Layer 7 of a small transformer language model trained on English Wikipedia (10 layers, counted from 0, width 128). Numbers have three digits each and are written without spaces.
A neuron adds its activation times its output weights to the MLP's output. To switch it off is to set its activation to zero at one token and run the rest of the model.
A neuron's activation on a vector x is GELU(weights . x), where the dot is the dot product.

Input weights of the MLP neurons that the questions are about. A number n stands for (n - 500) times 0.00078.
n39: 570590485553417500543457306770695672370541452500508535419500584317465465313280566405478669535556492670434425558432645618470424500522295055363539447615526474247466385530549397546320658504473488730311523526530407421477496638385699642512328144292406586511432602619762380565617531556458454185615447738583658546481489231558531321710512496536541417213586332396619431422665543465332591440574
n93: 451674557447580147226614396610665481214504571539472442434628384293682702596293671630229527414383689496136611422405438392584508547530465634496405407628556584484576587523451531666392401275664637485542621424622230661351737442593597609603384388316489345443469741508407579496592575504527527461465542457397562589317534485383591407754336621688455485316519642570457675661298547414466729337625
n117: 407304500619564563458465469493412411641632453545479538590307369648472545397544517469444545573319433350636440538476651653466531514540609384343405497572470418438473537673368479744466693583605688533514601510395524541653507642576371684567469390613429466446367560507026557425357381385490658517649274410541379421486443631604711497449207388504423514273618423337417507640677514566493415243371
n230: 605809655656500382461393384463221526455530165351882519508384534405342579238519644526724458663577290576663458393567418543459732466583411596701481545421569530402493482482404466252553640795736504485641481316467355563474318421462539785550440432456463515393481676485504599563560588356515425389504399523344375444647371614561396590500706390603452604523378431470587349259504741500529589378538
n234: 362743530515618492573538478570469538564570471473531406220489624610800639302325322363489508770372466413401315546570380406399358561493321328381454552462743634624640573759489504346376434413458633566440561677556557526262441379557731537381571346289463467688507573587458669459414454386407410725678407477489285436640640489224381545618375515714637541355356370746413390715617477542511329459557
n271: 410409226778489482390170504437391507496584583478444356719785414531621536532306478391641514334601438648633379399796493672535262427414429529595540607671459570557423514402472617186518493600489366576627323318560468884641733400475422521274539532583609629594461496554464472581472601630588568486453369411528550507353598465428471578395592648557523741493563373450525514434432576428462549444489
n286: 456530318537285604264542635585519632383333507408324754622764572463423648380522504541562705485401431649683384634474538278388395562652631169515361402579580388591656368233455564349523411549408450691358446315571477605466567538371358625662466425635552319474650488549413581500373588533436443362887549413448523598576544382667577425555594045468605496450541581416401755471580596652518556481538
n326: 382564418585376635238405521560485554424574521529459638565680648472400457522368511393517703245370452267598552467738579747561672463559765489729603403572545628435348511596518583795381649460526544689339496461482431254197596569464545518460630414381397518482479485330435359557571325504575540555670407377229558543511567581420610295507425518649446632401482529369562315528594412653514226468336
n414: 166644692214534526873579358547584604457462395482693265426275556525478635465560421414617430496487566443553402504607418663410668721712530337350482560522596500413636399487568478543470338317439658349238206356551373269556641365517577723681474829601791263699582412600413419672509676466487539654435431422286112608474521749548465491564590289674343534439258549818487535332522624762386243470399
n615: 481645642429277420584453595555523539369500561493578533639707467349487510516510358562712434583567369463560304507406507579197579590446552389490356261467478506507661436552471487621398539470427470404568673697500613529487692606345319519537530536688419568368422440520460593213484543506594477653490291345627616513434516381526564310407449527611518611653278266474457612615576386450651516707586
n618: 710392409549689598650373387566485557375658472305533475263525625368511411521532443740435378666517446316525496457623329503359869558493518267458260674675407690257472573363461489486607528611597652483458475385426431630542570443622188490420543600711616521650521591507464273656486453503528489634385468475486572646364654535439533592301404439466477345601462427417575690614375413298287458500486
n683: 517451667673445400604600509544506456307456491506515467437420485625506560311438682670608584557474512248548433491436642497468456394509488473491591767461283523423570566488439464467649532488734530370432428462564232471447658604646528517327604506560456439360679552607482517630406578404409461488366541369477566464521488653476473547657515753629335559542404467488634626578381424518549432447470
n700: 459558428510514550353422490459561584426638405514602391362528363521737496500646645635500317571572586656295482543514367743514343439503427250385407570763426400373362531714366493433514552500422418531493749507452553559296327398380416524357619405480465685476431493500595623451524653548327461689352587514628306633327493285444446367527580738559597455493624518528662606551465521394589341352918
n705: 355562738642428358439479597359293559510486459237347496500444268705643493479656320552537461419391685557479457383479346649358483618672510361538471521651615566560638415376414559465335699588610362469358461692642472576410434433651584500554434570564427723541549536423648599542521397438653602290289406553324687371366400415493396458593768411459594639702503454578504578449187525302569500524582
n736: 367538481376484180579536404595595567577544400503483539636680532365503471602344610348429442565563457455594507367586542488363426520438420520497516551317590671587412309671301759587532494468390611422487565365538396452506525477539403416559737240727548654418446441313577522424281448761389619467384452358598490500548453491671395433575547659646462541474604477354439481472503385591525579396656
n755: 331379605423436401450566461583592455312535588470608477471468270582716617481391458526506643634576705559474390464577539394580584394565506335468397458289506695425471323379529526752455506448441500553439313481612320513398567529549524812454400568450561300440384560393542471706417346519683510461533490666510757548474367547356460561456745306387434600447367487510526640541353589562478631608615

Output weights of the MLP neurons that the questions are about. A number n stands for (n - 500) times 0.00027.
n39: 514535528518274357539519613507486357472415525576678351317551166483608532179602443413521490539469539493562547323541336298592493556568478561598503456345558442600395500532413475446770390555568466486620436615303494483590479374496378599593732521628746748181458605459589555461394544286636558717429497285393454557480588479665532647500487446628514587312600743524462411740380422475460405454565
n93: 720460700509461357534377415422529428580480586348641286389569420547453549654507397409641604688658410511383609407370568601367290328744601490386458398420519660369809456504467579496461511493296551378182455646808452679433562452593578332518279489515683411304323685682716403390665503469438440475415643477675466426473671456435355321592514369428441584421675586554692507611605376350430469486554
n117: 478512405471523464394259543750354273605328480471512500544613571659667478345491389680426500375519472529587467436378567462472475561630638594523580488506609584503552581602575281488344521387411320357564547298620437364372546394623726601399373408607365446762403343569486485509539568643478526470431488480454532425593522562469302448635491694378593536451522456427583573428485402627453569538494
n230: 661468479642569760645403327398496423572489548646413472500496435358607518588190604560425556688576511304470500356610362391511584382584462457426387576575289375379474523633615500507382645306480542328511267615393663423520715659492755383369445482462526799483403476476632412581528660486381326528380398622300368535255442442404631497384378358322561479549550855553549623504627471458555632358454
n234: 590558388558417522542459377470640636487441439527547623382322430606455513510497369396423642702416536517497454373541586585409427388608168533439411550589467418455356503523432556723472589408512602747551385427590656402548426663521547408602345423412782838487601440431184487336547544598497408428454573675368520450509595552388618558487699488382364704421413509525396497241457606477376619500519
n271: 537431783424387447527404578571423479566484612483649557274161653573646477432548504646348339570390440424397539561522756452189496662450415395507409779754606625485491514564665661578468601554221424446345467347485622428547390352669507295433399449369614377322345586736488590386511373438419524301489626609529324610431448537558381545544538712466474206507562510403453514511570376470644623638601
n286: 634433527321550466616607357179619427512739426336777450592320507422539677373785618395738473548449621784374560531554488872452504463650467536452669614470459527461339723637678178553534612543573547512368500258535526523471351385613531340319500407426475532623619443416491488348700543578508370500496334437371359394456628742333208656186358508507673391299660563388410454432500500521643550578527
n326: 533387504513341556386424463441573525591636497610690457607356700543569314564628465503640443650354247508370266746435468370537374350703265493486493570573534366525667415687825310440384357568649382375421585634586534546533449537396507456211396399546338686652540585681460378342500394558489500521371692632576414205609426434619511541511462332500576455429312562418587575585360608371559603758629
n414: 433593525670585597539374563595492521588293618381439697491325528550471435405517345329383541301280457522725403492471674736786418745649527578468331646400487459575480641439415664631614674309355454744334295360283609615601689687412356474609530550323566370471686479710336525977504508707601210414509554316240604439504325606592650623432420252429664516392538373595477256517593457466375354273712
n615: 636645497456500433494402556442532515633483400446531522506283509660614374335318405462478559353611655526521673475519519523484413512475436541482567707347536346403473229526516519491601541606406456575466590551563403216509427490371491545467665578321424487614618522469521512273605581383367474534593450409387610546586545793325481732442362479455231527522531634547547481638649652506545337530563
n618: 564481586549609619604462241589542515560540558418453272156531307702594546285815515336563622511538719488546562548411381465584392557574324444489604613260363614526177398632568257592332385656377552267426473611515650456573568553625647554298446597227641323511477489526538452408681497603526462588355389560372334467676565618515607535218389547376606489556642475640660304741489508404598611496634
n683: 331515351448577578500555606396515547632503438341599579341528571375368482568470558748443577376427512553251598521411562500460500429730711472551428642408587512324496584367446432418573645616391500450349552514518606397686596433473535276566457393626437577564458556362473396574677456469458591570430597590434503526559515700417689435512363471344425477373467435544583521436645562388540478614405
n700: 600433459445524500618590297589516462500479428427441525555450393452212697519545568387529607406284434457597503472567443477532405578317595601521463435405593544522508398411410500341565481449572535645525360567328506625530465413447419487700405532463500483434552675541364576370538433424587491413774525308474816453695604435367370518795439655440648546604420567513459358497352553328709544564290
n705: 597496368525761538397435537548352546317412387588507430442313719272496607447518361673464841576435294563446327676425564507667364584433740517372655448432470371636665349555460496640472617450557397676525518541521313409460460377425482423528666336591302606808377535461436298592606388775410520490474412466693611424517591293596306480554271663578295438475486439437566482420497570572510572503610
n736: 651398490500650450568765598478507407514553614487599610625229370737504471355528599412503400326380651602421368700413521428582504583566511474563624517640347332710211546366617453247667445476451497469587278417660650538419605319566545572318327531267412647452599404576324611417607690507429448599532472328444471541569439663319468411457306425368577648500469696531604465543439655369574292463503
n755: 576684450377497561462503518413758543478551366524555392371665340607456506509628359603469484513312575595595436516475475442670666494559365529455439601503510509509446556549659324445718503609627372478566416362645588308503288407200485419643461698590424432633548481435655341635441555467484343444561516372449734429524506375494558416545587675387513312494386476447410594632564623408698433563538

Each question names a token from some text and the token that comes next. It shows the vector x that enters the MLP there. A number n stands for (n - 500) times 0.011.

Then comes g, the gradient of the next token's log-probability with respect to the MLP's output, scaled to length 1. A neuron's effect is roughly proportional to its activation times (output weights . g). A number n stands for (n - 500) times 0.00086.

" cross", then "-"
x: 621613561582626617360601611555624263408499693467253645435315234573490514759526669581470332427431499532581503522584260498450635510383458328522538630260690449322357467612520583275562541509507371517447482428415492385392417560698485644698541672572432598459569447543544387371444640595514708572597543671334863422427493518395540424322643563453235577496574637646362389478431422459439467361289
g: 312449440668669493450523497516373476459360627436576582491472527497541474440602575497499683617691671473377599410636414456557571344478434506473413508488559617498645434498582447675525433515545595385518411284495410280558491335400304428295512518585417593374554597378354346580510757517357426608451507489502527578484538601603423354620700573537512401440218514702535643286489535676598503511482
Which neuron, switched off, raises the next token's probability most? n618

"u", then "y"
x: 454704464310447620549488530530603380539411644740496421423409531556371374633325535590429569341545304518497507438783526609631439626446437464397348546176620413494313410511555459514314479658697474444593591462317471631412496550526694399564529457553451626306545422515337451374438553320494561671608518775464560446536327316517430651527754369570328384593530515766400487412391617694445780354653
g: 701634463346466527615495414341372547435414468390480632427753484435494534463607595670369511455391500564440748526495294330530545374453421608631499512464573543451506297525461524375370671562422621456404531558555620563339514384553637484650476665544753521501554501427395301463626500396604506568487445501608496396492582538473397633444307765562280251486601474516461497483340456557575456560568
Switching off which neuron hurts the next token most? n755

"ow", then " Some"
x: 529611632497563522491524533681519373534509611617389502506187521445397164670548691548553602443376412478527562502679556417585589428336490374434394623305715233580529393491645533500543414488675249559605627523478716578484238446602608729663587449493255586353700432597419456427400550493495604497481922536294237346550465591363548456426537391517312286606506484573458426581418391507502571510536
g: 535561401490384393537401317600401383336478566482751479447470373395422532546327548444408464466509539481388583360323590637629622873752479417536366533708507500374580521393461467497387458436506571440582575521500399419555611535385586485524547441400459629367480565597641437789652519593464453506561588514400426608574552651603500473624446432310461495264458538523390418528473558662305625502558
Which neuron, switched off, raises the next token's probability most? n414

"out", then " List"
x: 619686352466495697421334503335540456469391593752284507427250550358336416553340549574436523517249318475576720505515427302483490587418634399739377509557831346334492534478369546421493590382679371312596572492526465539338305515502638495649485409460356655446413396446659602369316642447475306446542649519577515458562402669500486694625674531575299521594477372719575416670547553596554614579629
g: 470445428624415765585411533465603513514425475476549586608351512521453510360213243483448473608381753621608432489617545347528460287580672380543314504614345387447632312622698495480517462484459476626432558540454467414432581522393495588561583565464385490375448550478624540629357497463454642453564659417333527496197637618555610464451455411630608652529433549563459679482450546547525381510443
Switching off which neuron hurts the next token most? n230

" a", then " large"
x: 424527377470580558355570574426650445614318523670473710329348417568438710553254663580437461562390424698625543420512340526443653548363704515547367554291514425515246605552492536325307546613421315502483509542482398348413468604619589512436572478519447768357702531493693447565610566409617461542537382579494818373444476418622618526620613497640492504470481490697214419447471321617554259253483
g: 435585587545527603493649261458375396569530398321476528680464293605593382470441543418215446431572487518510250443483541654466580509515322391426393381408387536453536675506625394481533500418536413512489618688651482505538607492573499589490513365412568458428398386531660432614558640642544390641487302531387640696473596456588486498635723583434597438548504393298332637479445660606624462548437
Which neuron, switched off, raises the next token's probability most? n326

"ost", then "er"
x: 505531423494512572443506589556557463455518722528431599460248407491314184621378501428406568362509618761509496466744564501744273484513533316508581518357781496403570471376496659572558503687628284447402439511414595461408478410501611726601523480342467624509638387800604370269308389485392522610482545537490476441236513618383464435482526427586332439788457363836455442595459394597642617393538
g: 558617728375526447522631496409298537476548547423570428421349463379345626393617492476553391411606392564599512564542404596487560477445491757475550358379380551534544321433552479422533548523467368611469639598497513366636441365583718578501583339495468449452293568460569520351399338498503669591728431444523611374340488374319587506607402499660396597637606776575493541471613447417418438448711
Which two neurons, each switched off alone, lower its probability most, in order? n705, n39

" reb", then "ound"
x: 432567754421464579418530677489682428641570713544269498613249394681404519691385640423488280313464252561578453594622399583602636601372591357423431539355556492235384578630548594443399479553625247358702563370400519418598421620435604618552474650496460356314477456615666552462383467702589508455553606448577760383391438275546709662449659589458447425443355573652432310529487547511487319449427
g: 404467435721440247434614582529508545445476498579553537644412471551627456443480535530548332462532635414560420616504464620308439725459462443572599461591629411640586311486478482391384617292573643506538562524436535645300558650418426591535479634576386473596308486555559521285501539711453630505283492571388524514454442311620423677397441435539583540251537535366376381628539704536509470343515
Switching off which neuron hurts the next token most? n683

" Al", then "am"
x: 337752608697505450546600468540705353431635575656410551389529332333439528462325631438425514538598243575697444365627457436403451469321670486620383492361533607504254465564381513582538404505402526540475466351164789610470589768568448453485534532709519513411489342423585501502445555527605476412406520518644687563550576259549470428549908568324514507471360472646588374457469531687507523222341
g: 394529356654424354470574498397591634593446523459625481404624345583401376627591488724417366406476456529544603503433631383578635514654359585597614437442462638557499465426401555449613464407480391540443702284452480524569430625536754312392525504465585621506505472478642316385562580468548575324524438513574349589550454452629383666524285600432398418550543571501802418427243528522517337483542
Which two neurons, each switched off alone, lower its probability most, in order? n736, n755

" e", then "."
x: 327704571468548494479722490604531341389240736696384611445550460395585535522438593597412407532438500644637475408435381490491552292372583426488361521266520595571306567570624602492490345524624311534484440297374379459377635555547482321666666561372522605235595530550569434599419523418673361356574420738530832512490351557527577507556764550688382485339345683721411393463517571662444458328400
g: 478397579692488566503421455551750525582428480486435626708629786505557458594485520636618314595355512482418539291525449490412493259414528569449712567764421619524451508550413531383539290414555500322641651549560566512497352561474542516401469533465544638509469409616540413396457331521511394419464625540542480450322550514340407411528539523389496505481811507562329356277518461573472410553521
Which neuron, switched off, raises the next token's probability most? n755

" fre", then "qu"
x: 530601518459743535479529693593472421497415807607293456628353330353481620504264711568519383477422388679604395575605477590411615421416681448521441603296562394464200435588664636351416636601478313521527532400332383484444512297633511302619619753555502604348504474661596393494409436721623582570532496525577761340343279358510552451462549606475284502377442549662530535626469512365546463415397
g: 388401469395620579582734557547161416376271496454507577603360567576427547444380470358359706582506509591416466393477404390468626507568412601680397586624401636680606598533623355556506514434604541662544431360508579512383589631406284485416512398527526426546392424375478637595418467437442439742459285540512608511489400431468562518661478427615538566400382562647625546488463622527481674394430
Switching off which neuron hurts the next token most? n736

",", then " author"
x: 344639434499495577371499628588595392547475658679272659378394405392505701475237571678307311542489422482555608398463446580455673651254748391537456525442589433555413614457493692403542506538480190470625576292385488533458596502571357473545650527485641806462467501418594351399597625550528453568713427642276539331471460446474681400435605576512428533412388474699560438568368454683540536261362
g: 426393552663520535627612326651451368507431348349507396433459565521671537551425420744824450521548442486473411546377426405428527669546526607475316517505450555399507771582581462602428564731519619504421410745513572398450496363333553471487522436435518568449589543805585298518551502532516465608498443422298476393510539478433612566494379486613432474548594324470502412267355588583507406487473
Which two neurons, each switched off alone, lower its probability most, in order? n326, n93

" 19", then "27"
x: 625622518556633505598640284597682368627386647631313644362455412365458590420307443478384409449452517468472558543352415571430546333229610405510617535453542674504395536628519505496313258470751351522433472324409533466304441525387383415513497676753686561489341431617688544354563628492418546543790433576504709491288418535472450418625728749415363392535415469743499344616590644534533516386443
g: 474479574315489407699393474477368627386696463330413629547609541458492515598447427490567539413480623382395419433661533562492546352280549811552594468518617332655558346582501410393395674574395382396449512457436531606330617562336469610696540344360510517453316597536658418511500702445491642421448528567583427448559370454534539540661455367413474550562571583648646395507289533449666478509482
Switching off which neuron hurts the next token most? n93

" De", then "ath"
x: 597707559649475569393446370605471389529481830517365583408362393478465522757429526468550600525616498718692421414510444660540526443439519328382407490233600619475214473441511500240597282539587384703549487209282550451628458494534522414552417499439445455438629611603538632326420565490555563500625565734590648496419337447567533578597652493471367646555474697725494387545535483420438356169275
g: 421311429463467520479479390420520574509359648639687338666434541611459557460355523429569407547322562691585431506332488432592491534506432449463642688463624510560518423389293645332242464626601475592671574433342654631658494393436452627579492606550410345571534614537641616494466554445581554470362248523478515596465501478566630719474444573296309424508400450369544358547523531499388549584612
Switching off which neuron hurts the next token most? n39

"\n", then "The"
x: 331613399487507608361547665571656436584491679647237666396437399430519690404277525678273301558565452620556610384484511590439696575300709444537441477449617473581475581383447656415528550552462207448609647311328437576438601476528329470505612590540650700441415507385648342438599643598455412541757468659213547318500488425445651373475588554455400532414397486692538482570376461647498522311318
g: 509543399625492466512399560282431443420651435332577571451353310379404653526513472478580476567566533343375394663413557605419697659681510561621473346498570476448665564461440497559484510493500562379496491496655500731360682481463353461646597484533310374388604718384586435661568659515457508336488469516501640588413526549374398463532401364541597521220561318461426742607545535508469524385554
Which two neurons, each switched off alone, lower its probability most, in order? n93, n286

" s", then "al"
x: 404719512542515715598555694551609523520537557483341744555393447469447446542133736719449383544572332370660572605461473432398714393439673435429414561164477493489417537652423573517493567628500365488631434436453388584550341466497480567630507566471552324391585413646645397458558470638624392352547490636599658498356504316546563511474596543370361296360491610573220313419567543782529449295395
g: 655446461547357519285424443498594457700585732601521532376559655503631361537538588592521430608547458595727460663511483601515557481567507481567494549490529619371333498330380531458386613493648409515463319256568490407542430489518494566443443522667475492449542534528368533506402516528655627555189337686555370474376534774625350418484515526611551611453428305371513435428470300474387378541581
Switching off which neuron hurts the next token most? n286

"istrict", then " Kh"
x: 461439670452472644532440608657669359452455733561610493248346492547341365572568607660531297401489560515564686454611674431502477577210306488477587597317689438479288457549500415447480469550528154498373590491312508192575405659475320594496578599529516711258655433655447466353428491342564614463521494669376477525518398618268468569515567605749444615725548448583466504583389403541447638644448
g: 486634614606222649548315675604660483388563408499640518446615447460487495500679475575384647434408567596403642402328607480512483624654436384437538476529490590446457429438455492458583517452563432632478401406235540601538655515612511376410381368506421438392621644257498473540633464480572364714272395506504402391473514538603422648634616561299475552444306421612636509423619624542533445523415
Switching off which neuron hurts the next token most? n683

"ung", then ")"
x: 485639386387471639619457363560884534483506555466456586394455606398349363716362637563496593538586359449514490348487402448625444419319479529557448590319556414390563502559381581502463428496740574593552390724376679426762360655576502625754431300519639757391518437540393564578289373321433593540591530532476505499585403353570279384560613423518239437625322476754722366570375394553607471286463
g: 403451502621345530378488520690471578287249504556346684540467405341576634501519712595395583346448392481513430686320529544446458604471539231392582641504594514574582453413505444547416461679479547364550469534707526369628345432489638542620432427513473515350541617584313361601412532501483507398672277520634620602644462488573545547479581294575590424499513603564495664540521400369366540514472
Which neuron, switched off, raises the next token's probability most? n39

"l", then "it"
x: 330684536567463602506607645631575339414569736732372596617356365429406544486352714713492347405466417494430454511463452670534518460277600314423419528476622491522307477395528475497539386645618379466531442464441641610617441482637300401460674727464487476198569726721541490519510476535462449222599398646713619456495296279482541586473583571484376529324368667765409489418576498641465495294359
g: 431457366507504538499544611540426571495399591508511294466642687533530591461562626461507689539531495434679530536464587414499533601542495306516632422521491585374374465468432723349413627452497429621563760467631473431543284708512459488437489342645714464494551415438434476494471503442373411784509503369591383662461368534580505358554637541225268340397620535589343420562566360504396544534425
Switching off which neuron hurts the next token most? n683

",", then " and"
x: 472557363547569724396306517595503380461513659726342525462432469298516628642277546508313409525580456503500661462535410451426682649292720385494423454395643445494404520641531707372359504419556267523673486491410488569548450619513329390459586446463671908652562487600550387415602537553566548480595510576432622264422288357519604359319623581544604513406475382614409481468433558712558528282492
g: 461459328429505695365466517492439485508367618497286535509424580577548357682401475619442462497676366307649392661521539264510468249368441609464799624617609660579401502459611696701462470406580526532583573526499736442622431551516556412522480549584445442566579394576414397445360549384526522424501545433563716526460443429384387446344649511363506400679567484560479330570462551533487474506367
Switching off which neuron hurts the next token most? n271

"old", then " Th"
x: 531723460374254666541376527576481314506443577585302568408579265604428408667399430454541594246652545411423505527630476601807391430186495415341608718419638389560285480422569563522611404573537338642398474474445739417341451571571591505611427729582466569460579345683395337361380392543448476486566394594593680369501540552257633421578541454617590601667595307669581506463620444470560720335497
g: 484480334381365412539420448544496385451444489474690648255676535442580609465485525440582603412482620438326620327538661503623663623618318365615386421669625479468496416599438481527344549469582297430570610408413489474355672489541289429481466495433359656463598479508497431544570605457570582669295490561492507633567394632571527542548586421367701515425487533405467371536778572594562506273429
Which neuron, switched off, raises the next token's probability most? n326

"ri", then "ela"
x: 624739519506666682311421263259655671288472597736531423489427466328298359607415348429383424600648541456566681580552560430704375497448547388613601573349508512298425541563473553471141582422550509460579611529441666548446375654647588331587495526625543597504491295524516596469252399499479436494405411605452516535494415490354361614420640478472341571895452462533430613591438412614563619323703
g: 501518506455499521330518501536402512454436487527520645550313328685425390531423480411380568592710445451524436389415440622561458577497499604389476518535672410634499679501553421492585349469572580362532369343425452302433438440341235352621567513551625597561444358527592832674402525373667512565595401624699342439355546473553389563668631543438582433538423403490580532620326638491509658482597
Switching off which neuron hurts the next token most? n683

" (", then "t"
x: 328496405499522626307518550596627437539565634552400651183484285411610589542409707618404613604390469644514498666431369512418696544314709317503559517372636403525663600484506746387453446548523165495666423526445605511363547507454339330416640595520512572366567496542585455392496632614588447511585511691337624285528420448440532372484566455381350634438480522786630407559482366679514486123472
g: 457443491512378400515854469186460448565534577503582567508564441330580603389522483376527431508510469559648568529465491529480557456401488513552419494349472456384424582570416585607707755659369652575437449643577565496488419516440606512568582347511248528589596498516403606515586343601409615368435444551542419428568433467368572455548294567613386645358345193450497745530562590565525402509526
Switching off which neuron hurts the next token most? n286

"ly", then " H"
x: 389555373701643507459394470496690601508479555607411553258559472394496495550202677687502524503608434346544536443685414355480534455381580484667481468374566452363680623519488467451412451610506569141343442661504730436550491574445483531624454465338412667320467385410724496324478437591640342457502586543537722530600452489471424571505609594624387422562489207796645332622553438709626423144398
g: 626631649316206435520403725554510608485561549469496512401565441425623392408524382325448600498450425553566421415486647495558591585614353602551532576607498522435418493403457565442427216446584543420394408464133523585690533488739656420485507358505525430291661456538538517433441616547498451470600389453544451472479625521569457619604704527463502559503385594379569404524583581513638638289381
Which two neurons, each switched off alone, lower its probability most, in order? n39, n234

"ai", then " F"
x: 454658305488528535492498535515750480431493621593433564260556438633494465613387622554452568539464487431585501268549410284549375564331454597642454546330742429539337461509532437483531364497464379352577413686492687370531514608552513533688523494569566840435581364488530418322387376397589510751603233509373707483654488322416350411574591588564449530684545368848573287466351519567599526200504
g: 647598566343346458614495544499388423385487610338495615311541497332587435342550406392488683537423575490464587417452615708533486613529568551421440469674573524419646355426649533410313538434657398451483323290458438540424661509724385439500373410534481503310633444474459561489622300491575422638328614472525465422678647582534507600712525546564577565427354659455466489354614426582656573375519
Switching off which neuron hurts the next token most? n234

" II", then " St"
x: 356392438648849537506404472626709247578367735713311522334297355514450388533388620438430482493443505518547458649331433311359375343378669336572530518567512516518539628516486612390337273474488341412434448520452646455263586549528507523473625407393506751607490219678624383323515554453610431789505601565517501504551513669449598457499550591498420437675663525804434580530658536503629335489431
g: 656626469483365620533459574481413550417530439447499706290451654562717641336595378323675665681513576360503332332442684605549472563627553463483309543508695452402590350384427399392505652439472403559425427375520476490464743616645480516501411386447471578476465491463417477368631381526414487579393440475483510341459480616704536445420460485638630688315342537398497544476628548591543556378527
Switching off which neuron hurts the next token most? n234

"\n", then "In"
x: 342611390480513610354539661571669447597490674653235676398428393436508689391288523671275315555567455626553608378486522591448698569297703449522445472441621483585487583381445662401524560550464214440600647313339429576431602478522315477496609596543648707438410512386651342429602639595455407538763480665215542318497482423430647363488587555452418525413403486684537490580392459634494521319305
g: 443416632336478479356422668512506697470633445380455437266220432353445742506576486562494594474466494427402352538568494619377720749554506559533464509430427407461548636481556299463522430544616526529467439490512560676560478404412396577434618537440689357644447439339547453461552342488676534431403706508575659368665549511512429533527488330407556553438615470753289607522619472443512480487495
Switching off which neuron hurts the next token most? n286

"ind", then "\n"
x: 704505435454378553521506534623641480374532631425487390431083497711415388515285441482557489492542452734378496434811570379474438531413564730521402455487583358426583619554506615510540335480723426572591437647434726671465490541720475767676461279262449671616600413495459440370415587446479469577583499561545679289269409520457359417394454363454260305577431509624628438528390675488619375566608
g: 322417555348491566388410424714551377643542347559395545446603560561442304455489549633485601497505575551713594314402657445492375427589502536625459468544461566511589481586394492545417416384483511533547497641441756516461331480439470537467523721437496630590384366619466390600480774553369522435500596570474404517437344642507573439746484701488442542358507524382421493610305586236454634320463
Which two neurons, each switched off alone, lower its probability most, in order? n234, n755

"h", then "out"
x: 656655754607457573359580501430605452621431590796355478317249502624658375532569592554413617488356438302501491456448345121572623405592440419429458371389372415639379550508530641538494473428775461271702408614394750469481409618619492488574546547673377610428485398796432508424578426397570372447473671612527344431517390416302445478448413558419476470516383579496641391519472824504779462481433
g: 556626733451593413321463646517338383492637454337429486668551381559630481290474708576415455439413444536372479535643351648655544526485470405476591561303681523422504412508436403577620520395365448561642379464647434458507462446446444729515597312630446436654339622419587472449573369465576612269637538575464488555408410510555502405469427325410514591367475690556366635445552547658483493642585
Which neuron, switched off, raises the next token's probability most? n234

"rans", then "l"
x: 354442450585523645533586643717608540563428598694501429491445533376318450594447421682412424434412282467531441537681468691377522712393434579452449611258488300592590376378477406446447567611664381285611545592432572340607307607595332468655489506446435571312591411607403652235414653209556425606683568805697601376623482471415446594482494535701327594385392479709291480521439469520406727447462
g: 333511518493457325635567762461515573416530538599446148500316555608589631482536417363552552114423572591637604616444529413608485472351546458632462640525326391401484395486577546592423506506662365446444501679381416630581383547370505555530440595655580475493524579530461421416524495716683373422486652400510417379625566532636492393462468625505460484519470429705456370539372560531461442496493
Switching off which neuron hurts the next token most? n615

" station", then " W"
x: 539344652620566649326321462547800268534462722697407636407371404393343376839423694553559333612473546501624567465498468542582416481385416253480563625363578396391433508465372714442424568437444402627390486433368501292473490490666255389575594487473626806617463468715446428321566542582536514423441591622527584429491430513274424322393572615445364545712585502628582502653484498512617611456291
g: 646538632341362416552467650536443418494566565573503527411573424455549630390521436361623732417476518662447485416393546528754463530424582554551463348548572532290588278536475454375457573427538642665520487315484443607520435367570320411536543516460480477372536630633552578512708573414508529623335570412398529491417449651323601558488429343419636511588206574542415401344618545473760630360487
Switching off which neuron hurts the next token most? n700

"i", then ","
x: 503679384540884620507382471533597621433580682611327624395444266527301419553569686625575762678518485591486500363401353212597465444450545463546446643321632544437380617606593636288447343464528429406624541550189770373554411592523579497647490429410526771599345415661377526443285493470579363558477456500596427562513450411406501437390659462491382500396512507590622389435456614550587400236453
g: 531504536633647541319664493536651557564379419324478532490469640481523525465449692597411377501459433471387297504615446431431461402489431458434818593298492464458356718481494524613504308470448529503431607593581528325461333581484679551509653482464683519378434449498499301470517614362358618544595355495582566512387558588465503516336522442329537570674491204568660482527612628453438565694487
Which neuron, switched off, raises the next token's probability most? n700

"arl", then "ing"
x: 415663611592231534612467438592540223579458617715529337319370368470535292476447495528599395398678520375550571241556706523581520517411792613530404695448553466509379403382385569509536334473411425447391537437214764596391484570626451635481519597539499543350486228624407520375457502467495522417596576531733726601290506500420640514421724490462371577671341433608742526575466560528750481388303
g: 596420421364493407470641574570481383538586544416605414639541242570500565510463716565568364368466449375511519676572682550366420407564307611594540444267467418577537395548298533620452754481573410572360651542496538614335432414475631651563630529580451446492567431494461441366490380428289563302583461648588630512632459586533565460452385576488276497598610682490492512495257513501391446613541
Which neuron, switched off, raises the next token's probability most? n755

",", then " Inc"
x: 335640345597572619440351547602444336512493714646307534323473264484438548669356589466401474478440460491544514415539372463556696641311669363540572534480570417462414570546590678301466536515474274576500463407420692555500580497457324480492517444418654961588575564616454374394571546475592494626626463532543658307331454387454587350369580367560690544417568456749520372476472480683596560230405
g: 632403779509345495426502511423491468449710416417493655471434642444565592498431355533582703587370585547533486441526509537584522504659478556686377443427523397506631617316344349222460575479546506630370474499492688549222548535433341289464559665280493475553497552432550477363401407477496585570458488509571384548638479559471609669535560457658546499376511595584425433505253491712395467445599
Switching off which neuron hurts the next token most? n326

" ant", then "enn"
x: 397359487489641375467602556575614397421431633662176469364521443569487589744286417629350436484419488670535495516509518344305279649553753651556378547194648473643234664558562655588514507631403491536481434300452550544452492704697491608558616623596510568464664577561589452468387564418627561573467405683558542511487430415515476287507791584423408482305554387704352358352572407492336417317406
g: 593550613527554777551474486540393551457420256408428481504250632403427577375565434678655385497516511656466356572448392404572411433391681573423543520518592348461470414577531214447420311733643382670600399415473461494623547506429548452526415355467546477562390648574534632513546551413520550580577521493548576436438457439678504351526496388330500539639616269562626567535497528554655556247563
Which neuron, switched off, raises the next token's probability most? n93

"now", then " Saint"
x: 459791500740350617461393640516493470528488576606362578346456421378370646561353636572510453311498518328446469416593452603427543469194562237431420636366587532428420564364575406469535522606705305319511409476514652451375505419499382653597459597469475786262597511672538252423600624561613511504643421661537648242412370433563592557565640577440379415378590404768492536594592525696565506313499
g: 523586507502440688465565446337566469374493479329307601402487733658563408506671373577457706682557449440524560529578527544606404492514599447182499306394372416422628520291398357443490370526563401575576465436504389559511780673513378482584496367526427435357470520377464732448622505524516448562342606513471506418395611574623545481672573557532440724443512581425388508515697413531397549508482
Which neuron, switched off, raises the next token's probability most? n271